Layer 6 of a small transformer language model trained on English Wikipedia (9 layers, counted from 0, width 128).
A neuron's activation on a vector x is GELU(weights . x), where the dot is the dot product.
The model reads these tokens: " a" " du" "ty" " NC" "O" " to" " assist" " them" " in" " disc" "har" "ging" " their" " du" "ties" "." " The" " du" "ty" " J" "CO" " and" " du"

The vector x that enters this layer's MLP at each token. A number n stands for (n - 500) times 0.021.
0 " a": 423,484,517,483,519,499,514,587,461,453,515,493,499,506,522,457,490,510,490,523,517,465,523,468,507,485,554,496,459,496,482,515,473,499,575,532,382,473,504,553,520,509,454,458,487,523,487,485,849,509,523,513,510,490,461,490,476,503,501,499,775,464,465,510,439,486,479,506,450,478,507,498,490,509,420,541,434,507,542,487,464,517,518,486,521,513,501,499,501,499,512,468,474,502,519,507,503,475,514,518,520,503,498,501,495,488,511,529,513,483,486,485,505,432,501,519,498,463,473,480,455,504,500,474,512,525,496,473
1 " du": 488,474,499,478,515,509,432,526,483,501,563,488,505,530,504,464,516,473,476,478,591,560,565,569,466,503,558,499,466,526,559,557,474,490,522,445,471,478,520,564,460,477,474,540,436,539,424,536,779,488,487,457,507,497,514,479,486,503,559,542,717,486,488,500,531,452,493,531,513,526,405,472,460,432,486,510,423,475,509,476,490,492,469,463,477,445,461,493,494,479,604,494,437,586,479,510,588,494,514,437,511,482,457,522,493,469,484,438,430,503,462,541,470,487,509,504,511,498,482,518,550,453,524,535,486,491,523,465
2 "ty": 475,486,551,488,501,525,526,530,442,470,530,557,476,489,498,523,524,418,512,475,519,504,513,496,441,548,440,472,520,470,569,390,550,480,447,473,495,511,586,538,494,490,448,528,474,545,496,500,806,468,430,413,483,542,518,486,398,488,483,548,674,525,493,525,561,450,506,526,464,526,502,459,488,442,508,480,467,485,472,523,446,511,498,516,473,444,461,478,585,495,478,544,498,497,507,517,460,419,527,453,479,490,567,525,540,488,457,449,443,519,513,508,483,495,521,546,514,525,505,501,496,501,557,467,506,473,524,535
3 " NC": 507,559,488,545,471,527,531,473,568,397,449,504,511,469,407,475,514,472,509,500,468,529,434,561,512,476,564,489,508,509,541,518,546,471,523,517,452,503,478,563,471,505,454,499,477,563,518,552,728,523,378,532,496,550,494,497,515,479,461,519,769,494,469,469,541,509,443,538,519,424,515,557,531,522,487,482,481,484,434,476,445,531,498,494,521,475,499,504,554,489,492,494,502,477,508,419,420,440,502,461,481,475,481,474,587,498,508,516,498,442,409,486,483,486,461,510,461,532,528,491,519,458,537,535,495,477,511,507
4 "O": 561,548,566,537,431,483,501,473,497,485,438,478,525,504,490,459,540,494,448,556,486,538,475,466,515,459,491,618,467,457,461,426,485,551,483,525,452,533,487,479,494,497,503,501,431,490,516,538,698,503,439,528,432,599,497,502,458,466,442,466,738,467,524,521,522,470,515,517,465,391,439,533,521,457,505,537,475,438,510,423,483,524,414,470,481,558,445,491,500,539,550,512,522,521,475,439,451,511,442,522,512,507,446,552,535,525,555,465,476,475,442,442,517,520,473,523,506,548,523,530,519,518,549,529,544,438,559,555
5 " to": 465,516,512,525,446,438,486,549,505,474,516,500,507,445,492,479,523,529,499,540,535,430,487,484,489,486,477,563,473,540,577,519,457,490,555,482,477,527,468,518,506,485,490,487,414,451,451,443,941,516,532,470,464,512,525,481,508,463,547,462,582,516,504,505,478,489,521,504,503,430,497,510,499,513,475,504,465,510,515,509,489,547,452,451,483,497,501,508,486,503,508,514,521,506,504,477,496,528,488,484,535,505,484,497,449,520,523,486,504,504,455,530,484,540,493,495,468,489,475,507,507,474,499,491,522,497,460,514
6 " assist": 495,533,507,467,508,518,522,528,525,513,493,520,476,435,494,485,490,399,482,500,485,477,492,469,446,536,583,509,468,516,535,568,524,524,572,513,475,479,411,469,494,489,435,540,469,488,492,501,878,449,489,485,512,475,490,490,511,514,487,487,624,540,468,527,477,507,523,458,481,498,443,469,492,509,562,490,471,499,385,481,458,518,511,498,529,437,495,531,491,586,451,500,450,487,482,488,491,487,483,511,459,545,469,509,464,478,554,469,508,443,470,578,507,538,495,454,498,519,489,500,557,511,484,514,579,551,457,496
7 " them": 510,505,528,441,488,476,460,525,458,525,493,544,475,404,511,484,509,456,492,475,536,501,480,541,522,487,579,475,464,482,517,470,573,487,516,478,488,475,462,443,461,460,486,492,437,484,540,493,874,462,482,464,516,500,484,497,541,483,499,465,634,529,518,499,468,483,449,465,479,471,490,456,477,451,514,519,532,469,480,508,494,497,500,513,516,425,591,516,529,589,455,510,537,505,490,467,477,435,528,508,483,486,511,473,512,494,568,499,538,494,476,479,495,544,489,468,476,523,437,523,520,490,559,525,619,491,509,489
8 " in": 499,503,535,476,512,461,488,503,465,491,528,535,479,461,504,466,503,511,494,489,501,518,509,533,520,502,527,508,459,508,495,486,506,496,549,509,454,492,426,498,511,513,455,460,443,460,457,472,957,480,450,438,541,482,512,483,529,468,522,460,582,549,486,515,528,508,480,481,475,457,471,506,487,513,515,496,474,565,484,468,495,487,508,490,512,517,543,495,496,511,498,508,503,478,503,483,492,477,527,498,470,528,474,500,458,503,530,452,514,488,485,518,458,480,494,506,466,500,499,544,491,544,530,523,488,525,488,497
9 " disc": 483,492,528,529,509,485,492,553,432,573,493,551,489,450,515,511,492,551,529,492,488,494,523,513,500,455,577,549,531,459,460,586,471,458,600,550,431,526,466,505,499,546,458,517,482,462,455,501,741,487,429,475,507,493,539,536,497,461,448,542,729,519,453,480,607,462,491,430,484,519,523,463,421,484,585,519,492,519,507,440,540,501,480,471,494,435,475,488,505,502,527,476,497,500,449,479,532,451,442,487,475,505,512,514,450,391,524,457,476,481,448,531,410,454,539,516,552,569,498,493,555,502,485,485,507,568,479,443
10 "har": 506,493,577,473,498,507,506,523,471,472,550,465,490,531,503,540,466,409,470,437,462,501,519,532,433,526,540,474,586,459,491,559,486,540,578,511,450,519,440,459,533,480,441,447,541,465,559,542,716,464,424,457,534,591,517,524,518,520,480,440,621,503,494,538,482,492,422,416,443,504,413,409,580,408,544,515,469,462,534,500,524,473,496,494,477,379,494,581,483,530,564,465,457,540,564,503,555,431,503,465,476,527,536,417,486,527,515,495,432,463,505,539,466,545,508,497,466,522,471,495,615,536,456,597,498,543,473,501
11 "ging": 495,489,554,414,487,546,484,497,470,524,512,509,462,483,512,498,486,440,474,531,514,474,475,496,487,512,513,489,448,521,496,501,503,552,527,526,506,492,437,502,532,501,427,545,444,516,484,545,893,380,498,469,494,530,469,522,551,444,474,529,579,520,493,504,490,538,501,465,475,498,483,479,521,518,487,528,518,515,475,489,471,445,511,437,528,505,489,536,532,531,426,544,539,506,498,493,484,474,463,495,452,529,533,441,488,483,506,462,447,459,484,449,520,568,449,540,462,489,467,548,515,561,548,502,548,492,440,537
12 " their": 498,498,456,459,476,467,447,534,475,539,494,508,462,499,544,481,459,476,467,519,529,524,478,536,497,468,561,489,497,465,503,506,512,512,480,481,470,494,505,491,496,479,401,489,450,499,502,487,940,497,497,457,489,491,537,475,536,489,522,469,567,478,512,510,535,497,499,499,498,461,569,489,489,464,514,552,526,495,456,524,422,518,488,495,539,500,526,497,540,536,469,551,522,506,513,511,486,464,502,499,483,456,521,504,517,457,545,476,488,527,433,553,454,495,482,508,468,490,472,500,510,478,490,485,471,537,506,514
13 " du": 552,501,422,414,501,513,409,486,476,490,540,491,435,477,494,484,528,424,500,513,586,572,525,548,496,476,604,494,450,513,536,550,440,532,539,435,482,544,520,589,469,492,422,543,427,504,450,514,675,449,421,437,474,500,497,503,453,538,493,519,691,504,476,463,619,492,519,541,565,524,448,508,465,431,547,540,427,480,493,473,473,527,559,479,485,455,494,508,506,504,581,512,487,568,546,498,603,537,466,435,503,472,474,544,462,465,507,461,412,529,469,520,484,501,453,546,484,513,501,502,577,464,539,508,453,454,531,441
14 "ties": 509,513,545,426,492,474,517,544,479,495,454,565,441,477,501,534,554,434,490,520,475,499,506,495,433,515,502,457,462,495,532,428,516,512,442,488,520,479,541,567,470,469,438,556,493,514,459,531,839,475,463,433,495,493,532,528,467,446,467,520,624,544,518,492,555,470,544,529,473,534,505,464,508,404,469,499,466,482,430,531,478,502,509,529,432,423,508,479,580,533,476,588,514,504,479,481,470,420,512,488,473,469,582,490,527,466,489,481,427,521,509,498,514,527,495,556,509,558,495,516,483,529,534,473,496,465,538,500
15 ".": 477,485,449,440,503,512,546,521,516,480,517,510,494,474,482,465,502,481,547,530,433,438,479,496,478,471,541,518,499,511,487,538,491,489,513,503,473,504,415,539,479,513,506,509,373,541,481,493,924,466,505,554,526,494,516,494,480,487,495,508,583,503,483,482,484,531,477,511,455,529,484,465,523,490,434,475,409,460,557,551,454,503,519,522,499,446,471,471,465,519,530,493,508,482,499,476,499,493,491,508,463,517,498,513,503,501,509,505,525,523,565,507,520,462,494,461,472,508,512,509,504,534,509,469,506,508,510,536
16 " The": 521,472,445,470,450,514,507,509,534,510,524,450,501,521,463,511,484,459,508,500,501,531,504,505,531,456,499,513,507,478,525,499,533,476,503,489,476,468,481,466,489,486,461,484,507,524,456,502,968,497,528,473,510,534,499,481,472,477,504,520,528,444,485,540,490,486,460,544,502,505,520,498,520,492,420,509,476,526,483,514,439,489,487,495,568,465,519,509,490,491,495,493,511,517,492,531,489,494,535,474,518,551,505,518,494,461,505,491,460,504,474,493,447,486,508,506,531,526,505,524,484,485,482,480,425,507,501,492
17 " du": 576,470,412,422,493,530,416,443,490,493,544,478,440,497,493,486,534,425,514,495,603,555,554,552,501,486,582,491,473,502,551,537,431,523,524,425,500,548,515,584,452,503,465,556,453,522,457,531,667,472,442,443,468,509,482,508,442,528,498,549,676,501,466,482,594,488,515,546,573,533,446,513,456,425,533,518,427,477,500,465,487,532,567,482,482,454,487,507,481,466,553,498,491,562,544,505,607,543,450,398,518,482,479,538,475,467,490,456,406,533,452,528,466,501,455,548,494,518,514,505,564,444,562,511,433,462,536,445
18 "ty": 460,491,488,435,468,585,559,462,479,519,470,535,484,506,475,551,548,441,533,520,496,503,502,504,489,523,453,506,512,413,558,378,502,553,482,453,564,525,573,514,528,441,465,562,507,579,463,537,735,443,458,462,377,588,473,500,483,483,481,539,540,504,486,583,565,491,531,601,578,532,498,530,504,472,450,457,505,501,470,529,495,451,539,482,506,448,444,461,572,487,464,545,452,487,482,532,505,445,467,431,475,533,540,423,478,525,512,443,439,479,519,456,438,553,461,557,483,485,508,510,493,523,593,427,473,503,417,599
19 " J": 534,528,467,585,491,539,482,476,560,500,494,450,507,445,413,489,455,486,470,521,452,483,471,560,538,456,553,474,495,562,525,495,469,480,504,460,462,462,455,520,481,497,524,473,416,537,444,537,738,517,447,541,430,543,518,511,505,528,475,525,741,550,475,515,541,547,469,532,584,464,515,475,535,466,425,471,523,489,461,385,474,548,514,518,604,453,538,496,526,435,486,490,481,487,547,452,529,472,526,458,513,465,485,491,546,449,547,460,491,493,447,510,414,479,482,529,507,522,496,524,510,481,508,488,455,553,497,454
20 "CO": 544,487,497,515,379,468,504,422,583,504,453,556,502,524,520,547,519,437,486,467,483,478,534,458,475,423,529,592,530,405,506,408,512,541,472,492,492,462,502,486,457,533,517,529,488,546,485,563,696,537,431,500,454,539,485,510,485,496,491,446,699,388,474,520,519,506,459,471,418,403,462,473,524,518,508,498,476,446,458,433,495,539,429,603,525,491,455,526,470,503,457,501,537,558,523,439,493,530,492,528,566,465,530,514,466,477,509,564,507,448,459,493,416,558,532,559,501,579,512,542,487,538,582,500,515,459,496,517
21 " and": 520,508,494,535,432,498,527,459,540,482,475,516,571,512,489,489,490,463,504,528,468,434,523,481,461,461,511,524,538,515,566,557,479,525,496,442,493,498,515,520,526,467,523,516,454,515,459,425,921,457,501,493,460,503,494,551,544,545,509,505,550,478,479,490,493,511,490,477,506,422,444,499,552,494,486,500,480,481,433,525,506,468,445,462,550,477,525,492,480,474,510,507,508,532,511,490,488,558,479,468,510,495,455,498,466,549,506,496,495,442,497,476,459,504,521,490,514,519,488,547,447,437,558,499,518,486,463,500
22 " du": 558,475,435,452,504,506,437,433,482,507,540,495,462,493,475,476,531,396,525,493,576,563,523,526,503,463,603,481,458,543,547,581,431,537,509,429,520,548,509,566,454,504,468,548,436,464,479,524,677,451,425,453,485,507,474,523,459,546,502,523,708,493,485,487,593,529,508,556,567,513,429,536,461,453,534,517,451,479,473,460,486,513,555,482,472,448,487,486,471,466,545,464,496,567,520,499,616,568,452,441,516,495,451,577,434,455,500,486,407,517,467,500,482,495,450,523,493,525,508,506,582,448,566,499,488,470,497,442

Each question shows the input weights of one neuron of the MLP. A number n stands for (n - 500) times 0.0017.

n500: 587,500,392,457,423,453,630,473,443,559,570,563,356,502,439,517,588,468,493,520,544,550,498,422,521,594,537,508,471,429,492,524,431,458,553,500,446,462,588,446,616,358,489,385,628,558,441,483,390,583,460,500,674,574,581,549,541,559,380,455,474,504,601,666,477,522,444,453,476,682,481,640,489,591,421,542,409,579,474,540,439,591,613,432,511,556,430,350,570,585,502,496,396,437,466,452,528,463,565,421,536,531,547,517,300,459,558,545,389,522,542,454,500,493,511,587,562,507,491,447,527,636,430,496,579,557,571,500
On which token does it fire most, and how strongly? 18 "ty", at about 0.68

n109: 457,473,491,458,639,399,405,498,479,521,588,394,702,500,447,507,635,579,375,481,491,421,505,455,533,538,518,453,491,457,464,497,500,534,505,512,518,404,523,590,545,527,437,527,549,472,523,516,445,380,419,556,482,509,444,548,544,429,431,390,496,456,590,629,459,407,493,413,556,432,594,533,570,505,527,555,523,566,682,584,480,474,620,593,518,421,586,418,487,567,411,580,653,625,548,386,429,483,580,623,455,524,557,525,450,368,464,573,632,472,535,542,368,316,697,577,509,480,411,481,457,553,486,370,558,331,578,324
It fires most on token 0 " a"

n7: 432,380,457,524,452,329,681,492,492,614,584,462,452,475,467,481,462,539,365,431,502,659,637,549,583,534,589,534,551,489,534,511,618,520,528,607,602,522,610,648,424,495,545,495,440,582,573,460,464,333,578,454,439,488,475,651,690,402,542,510,482,297,701,474,558,490,546,575,447,372,627,622,515,523,505,531,414,676,473,574,551,585,537,462,580,549,465,404,562,558,411,463,584,512,478,464,512,370,629,460,616,486,709,478,418,402,532,443,422,480,594,403,542,466,663,441,463,455,473,513,432,386,492,457,552,615,412,445
It fires most on token 12 " their"

n168: 448,397,779,572,650,426,580,411,448,473,518,580,492,551,503,614,587,618,363,625,500,549,668,439,375,521,449,443,503,509,453,545,583,508,566,445,401,379,556,511,542,636,573,477,481,478,392,516,461,360,646,451,524,450,456,532,540,302,572,358,386,540,453,533,472,624,522,505,400,519,540,573,606,642,391,490,581,513,508,826,641,437,503,470,457,602,489,510,569,457,435,513,623,526,447,479,447,670,497,638,627,505,473,584,386,511,476,508,476,492,454,542,600,458,609,313,387,378,434,541,483,569,624,519,379,511,321,413
Its three highest activations, in order, are on tokens 11 "ging", 5 " to", 8 " in"

n489: 436,514,679,492,491,560,548,476,489,517,568,373,574,441,534,581,677,526,354,577,545,498,487,372,588,447,441,455,400,472,459,411,528,471,420,393,566,506,468,396,586,506,506,442,390,547,549,629,460,485,438,350,488,479,474,373,492,413,538,445,564,506,590,576,518,521,485,586,532,452,544,583,600,638,425,537,541,496,578,618,570,439,529,404,494,452,492,459,444,424,517,542,657,508,492,469,403,572,502,457,520,555,569,601,521,508,506,436,517,540,419,331,517,441,564,541,465,536,535,601,465,506,508,551,436,470,328,452
It fires most on token 4 "O"

n331: 553,562,525,427,629,451,534,511,645,424,547,421,500,609,550,448,517,569,539,426,554,483,512,615,518,414,560,600,556,383,526,516,470,468,504,494,516,558,634,598,508,473,535,614,521,517,473,432,438,561,435,536,425,508,466,453,326,415,564,527,542,454,396,389,357,600,432,609,353,445,471,561,437,467,436,442,535,545,467,526,498,430,630,408,504,427,623,367,478,434,550,537,546,536,467,474,508,435,640,391,442,433,630,607,508,556,431,510,438,419,550,494,582,515,367,557,447,535,531,462,545,541,498,506,513,494,421,509
On which token does it fire most, and how strongly? 17 " du", at about 1.5

n232: 498,548,507,402,431,406,610,511,560,504,504,535,522,522,390,414,491,623,589,538,593,669,537,469,535,384,344,477,525,505,553,623,406,600,529,633,444,538,543,539,574,476,563,396,625,605,526,548,486,448,411,542,560,436,407,617,502,447,457,426,351,458,379,568,555,609,552,392,469,571,435,571,528,539,372,544,459,556,489,579,472,563,450,489,594,615,507,519,599,513,467,481,480,378,362,563,498,514,530,562,658,492,476,442,360,607,521,558,450,511,498,369,560,550,522,543,400,426,552,447,505,461,480,533,628,520,484,498
It fires most on token 21 " and"

n56: 520,588,505,544,560,352,358,492,334,355,523,436,572,601,528,517,379,497,401,360,510,680,538,563,529,372,503,581,517,655,383,415,435,478,594,503,512,608,482,577,465,503,564,397,474,659,608,531,391,513,478,496,430,602,492,419,378,492,505,518,481,594,441,352,460,564,563,546,510,460,444,474,382,531,396,559,580,754,523,525,373,495,429,510,444,658,408,410,662,533,469,434,487,604,540,397,581,514,465,405,411,671,611,567,553,520,610,573,569,431,631,438,658,471,495,470,498,570,414,510,615,456,554,538,641,671,566,460
On which token does it fire most, and how strongly? 4 "O", at about 0.92

n155: 401,447,495,368,431,607,594,573,563,373,541,339,503,510,579,387,540,538,482,569,497,437,604,567,609,482,497,492,548,565,548,566,388,571,428,755,522,580,554,623,406,536,626,514,367,505,521,388,398,420,424,633,457,490,394,577,578,525,611,575,531,393,543,416,454,568,551,544,582,397,505,576,610,469,372,337,472,495,562,480,533,463,674,597,557,589,610,538,406,390,423,389,447,613,572,387,368,554,492,418,328,660,606,525,438,513,408,592,513,414,642,434,615,454,420,332,429,552,618,645,497,465,476,463,445,582,503,595
It fires most on token 15 "."

n158: 536,549,517,472,567,640,465,515,453,314,430,515,406,619,552,418,712,436,322,475,377,493,551,681,488,533,650,502,479,479,634,595,573,424,580,443,523,505,583,608,526,459,605,523,451,455,557,458,482,536,545,451,445,443,473,435,481,549,544,561,410,476,666,548,413,431,558,527,374,307,597,609,476,659,497,507,522,605,556,624,505,405,541,500,605,492,544,472,537,407,559,500,532,509,514,505,386,488,546,586,346,612,556,498,512,453,563,423,323,361,485,580,536,487,609,600,404,428,625,334,518,621,431,500,474,590,485,480
On which token does it fire most, and how strongly? 3 " NC", at about 0.44

n186: 662,417,655,422,529,457,543,536,528,547,560,512,493,595,524,446,465,463,453,491,391,538,463,587,547,380,570,403,407,472,530,575,622,441,546,524,482,365,647,458,562,414,418,502,491,627,628,514,481,459,591,561,544,432,263,551,570,502,519,523,509,563,530,587,468,552,572,535,474,408,484,488,594,458,482,453,557,484,477,585,482,471,507,408,535,592,535,269,442,465,346,257,436,561,565,477,535,540,426,398,421,529,619,562,484,439,634,544,636,467,526,371,486,391,524,365,468,495,366,495,407,551,472,587,507,498,490,505
Its three highest activations, in order, are on tokens 7 " them", 0 " a", 11 "ging"

n476: 404,545,667,553,434,477,625,507,473,420,537,381,412,398,489,504,443,507,448,452,430,556,551,482,457,444,538,530,426,573,478,388,553,526,557,429,628,461,431,396,585,544,534,264,502,511,441,610,394,496,533,576,630,504,570,518,567,609,451,397,519,460,472,507,561,379,495,585,536,462,464,591,599,650,493,515,522,583,569,564,688,583,587,441,598,657,574,384,562,592,600,493,505,457,447,554,420,508,511,683,485,521,520,522,533,491,540,361,495,395,518,496,443,512,489,379,443,604,460,430,519,602,509,475,373,505,502,514
On which token does it fire most, and how strongly? 4 "O", at about 0.35

n236: 517,462,571,544,547,460,583,543,516,440,605,474,584,585,478,399,619,530,435,509,506,474,441,448,492,403,418,610,544,616,534,524,565,355,462,476,341,490,441,546,511,452,574,449,557,676,509,443,435,610,479,513,432,545,533,560,565,426,506,354,480,520,458,491,521,533,498,554,571,470,444,456,659,581,318,588,500,474,613,476,426,676,404,485,618,662,616,404,417,439,396,519,524,441,597,452,454,463,647,515,542,592,546,464,569,362,487,395,557,502,443,498,504,500,551,442,596,530,560,511,534,506,588,539,539,496,388,523
Its two highest activations, in order, are on tokens 19 " J", 3 " NC"

n125: 528,547,600,540,581,548,404,654,419,430,528,671,542,518,491,385,590,438,493,511,592,464,608,552,372,455,500,457,496,632,452,554,568,422,525,556,418,487,533,531,582,467,449,554,482,615,592,540,454,552,457,510,383,368,433,454,396,542,482,571,504,436,489,500,521,564,470,529,583,448,469,648,559,424,464,474,478,457,686,461,422,486,493,496,522,447,582,517,456,491,630,309,609,476,515,457,363,431,432,402,378,604,559,389,548,573,397,537,580,496,565,536,500,383,464,474,437,432,458,367,537,614,513,560,521,514,568,341
Its two highest activations, in order, are on tokens 0 " a", 3 " NC"

n510: 522,445,500,531,536,468,532,494,569,475,452,434,469,418,572,464,600,506,438,586,546,483,426,418,457,528,563,520,362,601,450,511,553,466,586,481,496,506,480,444,482,486,595,463,508,456,575,358,502,532,582,553,417,412,490,547,498,320,551,539,464,490,542,540,380,465,515,486,627,597,545,510,609,605,526,504,655,492,502,580,514,651,584,430,494,572,574,366,586,465,446,533,550,609,514,540,426,420,396,591,450,423,396,466,510,457,336,542,413,492,481,470,526,451,510,470,484,589,510,348,425,506,525,661,438,504,456,369
It fires most on token 5 " to"

n484: 387,579,541,375,466,450,507,613,281,471,666,382,605,568,612,562,556,317,305,523,545,580,504,491,544,483,540,455,476,498,485,576,466,530,623,572,458,353,480,598,481,405,493,422,540,582,453,598,431,430,565,465,659,461,468,381,580,528,401,533,537,418,545,562,451,482,628,511,543,524,482,455,537,435,469,660,454,587,582,572,543,357,458,460,642,576,482,479,504,513,489,540,380,541,535,506,558,414,544,496,534,449,557,439,434,511,623,476,484,376,451,489,511,482,563,524,541,507,500,428,488,428,598,435,521,575,505,507
On which token does it fire most, and how strongly? 0 " a", at about 3

n357: 495,442,632,473,580,500,490,571,623,523,502,465,375,596,579,424,572,500,513,623,657,584,613,713,541,485,590,495,480,605,468,615,516,490,555,433,454,346,560,475,332,636,505,489,607,697,416,596,401,358,498,434,522,470,384,620,414,556,475,712,409,543,365,550,489,548,513,535,503,700,482,492,438,543,470,644,296,386,437,488,495,495,535,510,490,510,597,412,469,490,536,462,327,507,607,539,558,493,367,449,569,500,513,557,447,518,360,512,411,437,549,569,425,274,515,579,527,503,563,497,590,551,396,520,460,619,508,503
On which token does it fire most, and how strongly? 17 " du", at about 4.3

n483: 477,454,599,430,546,619,666,559,500,483,428,623,414,429,605,489,581,577,360,555,500,595,479,527,532,500,484,463,484,564,665,566,573,354,524,469,540,493,594,338,458,622,481,475,384,517,641,455,440,617,435,590,398,472,524,594,512,437,437,493,483,493,585,527,398,571,485,467,500,458,533,608,610,723,421,600,458,488,533,393,387,633,573,560,446,566,505,484,640,614,380,498,517,500,474,473,434,650,596,407,553,398,578,563,516,526,386,582,388,450,474,644,519,439,486,472,403,515,519,433,371,543,588,495,500,498,466,342
It fires most on token 3 " NC"

n508: 539,519,509,439,484,335,475,479,543,356,574,310,574,518,540,541,500,394,423,516,483,634,487,505,527,321,452,601,335,589,561,512,446,491,475,617,427,449,535,431,474,500,476,404,573,538,623,467,550,563,498,625,528,450,491,465,562,549,520,379,255,336,425,436,433,518,609,489,437,620,482,518,493,431,476,383,604,558,463,550,483,525,568,462,555,573,464,428,620,484,502,579,502,476,465,479,531,544,522,453,575,483,597,524,504,383,541,485,509,480,464,502,607,401,628,509,426,409,467,430,465,504,460,607,560,491,414,452
It fires most on token 16 " The"

n287: 420,433,512,567,542,500,453,540,610,505,527,566,468,477,575,360,450,562,427,484,454,511,509,544,459,531,509,485,408,554,560,402,488,347,605,491,386,552,428,543,513,538,539,377,489,437,358,523,486,500,431,561,609,281,417,395,428,574,525,523,460,541,454,516,360,548,710,563,399,612,509,557,498,541,539,598,564,549,484,673,511,477,554,397,554,605,491,389,653,466,585,496,431,597,513,518,473,556,590,511,531,385,572,527,516,468,395,491,484,489,337,375,462,455,482,589,518,474,493,484,393,629,600,643,526,502,568,386
Its three highest activations, in order, are on tokens 0 " a", 8 " in", 1 " du"

n301: 480,461,606,457,438,435,579,484,555,555,586,477,455,653,591,426,489,505,683,470,509,634,617,505,429,526,366,485,454,505,520,483,382,579,458,523,391,528,439,468,599,500,493,534,516,585,443,401,445,531,537,342,547,460,454,496,547,443,628,419,508,622,331,470,349,532,556,386,546,549,471,418,407,450,534,528,538,493,412,557,524,472,423,602,419,551,432,496,344,441,603,424,445,598,565,605,588,558,370,450,546,526,534,595,428,480,407,467,427,543,621,424,502,463,482,580,489,397,373,486,618,517,548,432,571,654,433,528
It fires most on token 1 " du"

n317: 433,403,430,440,503,440,505,461,559,636,537,627,472,596,531,441,482,608,411,623,581,459,538,573,502,576,568,515,426,539,386,694,427,502,484,539,565,366,530,485,656,593,556,403,520,523,428,401,438,525,460,456,463,601,485,568,546,556,638,326,421,584,554,539,352,597,521,389,559,390,402,608,425,546,627,551,455,627,480,480,535,531,606,452,733,571,487,361,384,470,598,548,316,404,485,637,399,536,651,605,441,359,432,557,420,581,577,535,536,492,595,569,385,363,461,473,535,350,482,482,360,452,561,482,614,534,586,545
Its three highest activations, in order, are on tokens 8 " in", 21 " and", 0 " a"

n368: 485,368,484,377,605,230,631,551,424,463,518,518,500,487,469,517,456,503,389,534,648,521,611,564,576,580,456,676,394,556,358,640,540,548,508,518,512,585,711,503,500,554,461,481,656,463,408,464,366,378,500,455,492,543,587,469,482,571,539,381,450,453,372,428,516,692,505,652,500,597,402,615,525,388,364,537,530,541,374,437,485,418,518,508,410,497,568,455,507,487,484,597,405,543,482,555,552,542,574,419,377,495,557,409,538,578,408,429,570,593,610,605,546,516,516,477,687,404,618,421,408,512,438,474,681,410,588,300
It fires most on token 13 " du"

n202: 448,523,497,441,565,484,580,633,465,418,542,540,530,353,584,353,462,556,433,530,575,503,457,426,589,495,495,471,370,430,545,444,643,657,616,604,426,479,596,516,372,455,535,434,527,404,497,530,478,167,625,533,524,505,296,505,463,460,479,436,347,605,607,431,281,551,558,569,462,495,567,587,405,444,460,580,529,505,497,584,466,522,580,427,457,508,532,503,357,417,552,545,287,583,500,547,302,457,638,638,575,574,561,495,460,449,637,777,578,680,546,523,577,353,448,529,513,469,471,519,458,538,578,433,623,560,459,444
Its two highest activations, in order, are on tokens 0 " a", 7 " them"

n371: 465,421,373,335,413,371,268,586,337,521,421,590,542,564,617,490,403,578,482,529,600,492,533,503,529,388,487,385,553,615,604,580,458,356,582,424,630,537,698,471,593,531,484,563,554,547,607,321,462,528,540,419,454,387,597,518,363,416,659,559,445,373,425,415,473,425,492,538,521,500,449,581,396,492,353,517,616,508,570,586,387,484,534,614,639,655,575,463,429,484,450,449,616,612,561,637,464,674,595,443,490,470,508,538,610,438,452,490,448,309,448,483,485,529,568,437,543,538,439,513,640,434,484,567,562,426,463,451
It fires most on token 17 " du"

n225: 543,542,582,465,508,487,374,578,378,476,607,695,558,503,631,510,555,581,513,434,616,529,497,559,488,513,477,573,553,596,541,448,503,612,503,635,475,525,552,495,391,601,409,428,349,606,526,344,394,451,640,511,357,317,545,487,297,415,443,601,440,443,525,535,454,524,693,386,487,485,557,529,454,414,319,660,587,449,604,525,381,591,474,641,469,478,461,572,540,484,590,441,643,510,467,653,433,384,433,471,550,552,619,505,353,696,351,485,537,503,508,628,436,473,516,413,388,437,600,447,623,537,500,539,552,651,454,584
It fires most on token 2 "ty"

n218: 465,244,556,500,500,368,406,511,375,330,508,574,558,394,494,521,464,500,387,595,633,517,590,500,477,405,530,484,407,548,438,424,601,543,492,550,594,437,667,486,380,405,616,480,486,483,575,588,455,486,441,502,446,548,383,437,549,636,511,459,437,382,561,392,385,517,669,677,486,527,590,536,454,514,406,392,731,602,683,664,644,517,555,506,566,480,448,503,390,418,453,581,531,577,538,511,421,438,584,636,508,432,691,581,413,453,359,621,522,409,730,410,457,540,380,392,615,465,362,481,468,597,583,541,601,402,359,394
Its two highest activations, in order, are on tokens 7 " them", 18 "ty"

n288: 489,347,521,409,593,505,476,422,500,500,500,645,330,607,599,570,453,583,420,604,557,469,584,361,422,532,502,568,457,536,514,500,493,411,421,450,589,576,707,469,443,526,526,525,411,424,585,324,404,433,748,466,537,448,396,539,372,448,505,467,537,500,371,575,392,516,389,618,590,518,451,609,546,495,457,507,589,482,570,546,384,469,430,542,575,498,453,466,451,390,464,521,533,584,578,563,491,513,470,509,579,487,502,578,454,406,507,463,375,605,479,457,647,488,571,468,569,554,472,607,476,496,502,430,657,452,353,573
On which token does it fire most, and how strongly? 22 " du", at about 0.55

n241: 528,582,601,442,573,530,572,493,448,584,621,498,453,533,545,381,437,395,471,511,600,514,375,408,528,494,458,574,357,746,579,460,376,491,383,495,460,547,449,486,439,536,489,529,493,507,575,516,463,361,511,539,509,474,364,418,551,415,720,496,477,475,643,486,479,538,553,573,663,493,551,495,595,480,505,558,485,577,377,461,432,477,478,448,482,530,545,580,453,718,430,542,511,452,469,526,502,583,576,450,591,414,406,577,440,502,485,452,426,482,613,593,414,479,518,439,542,379,398,530,395,628,525,531,509,548,512,610
It fires most on token 11 "ging"

n383: 527,404,488,599,439,488,364,430,524,519,589,572,612,539,481,493,397,556,414,545,504,582,428,555,566,518,636,513,491,452,550,526,507,536,433,547,419,386,632,600,493,514,577,549,574,633,498,600,426,596,545,458,541,534,479,470,400,522,475,345,464,595,464,507,471,472,538,541,606,459,647,552,413,537,589,487,455,577,523,534,457,388,477,435,560,586,418,509,727,340,549,351,481,574,605,437,484,489,578,533,480,433,668,514,583,423,598,566,481,407,568,386,324,341,519,561,491,436,381,458,478,637,484,591,607,545,512,551
It fires most on token 19 " J"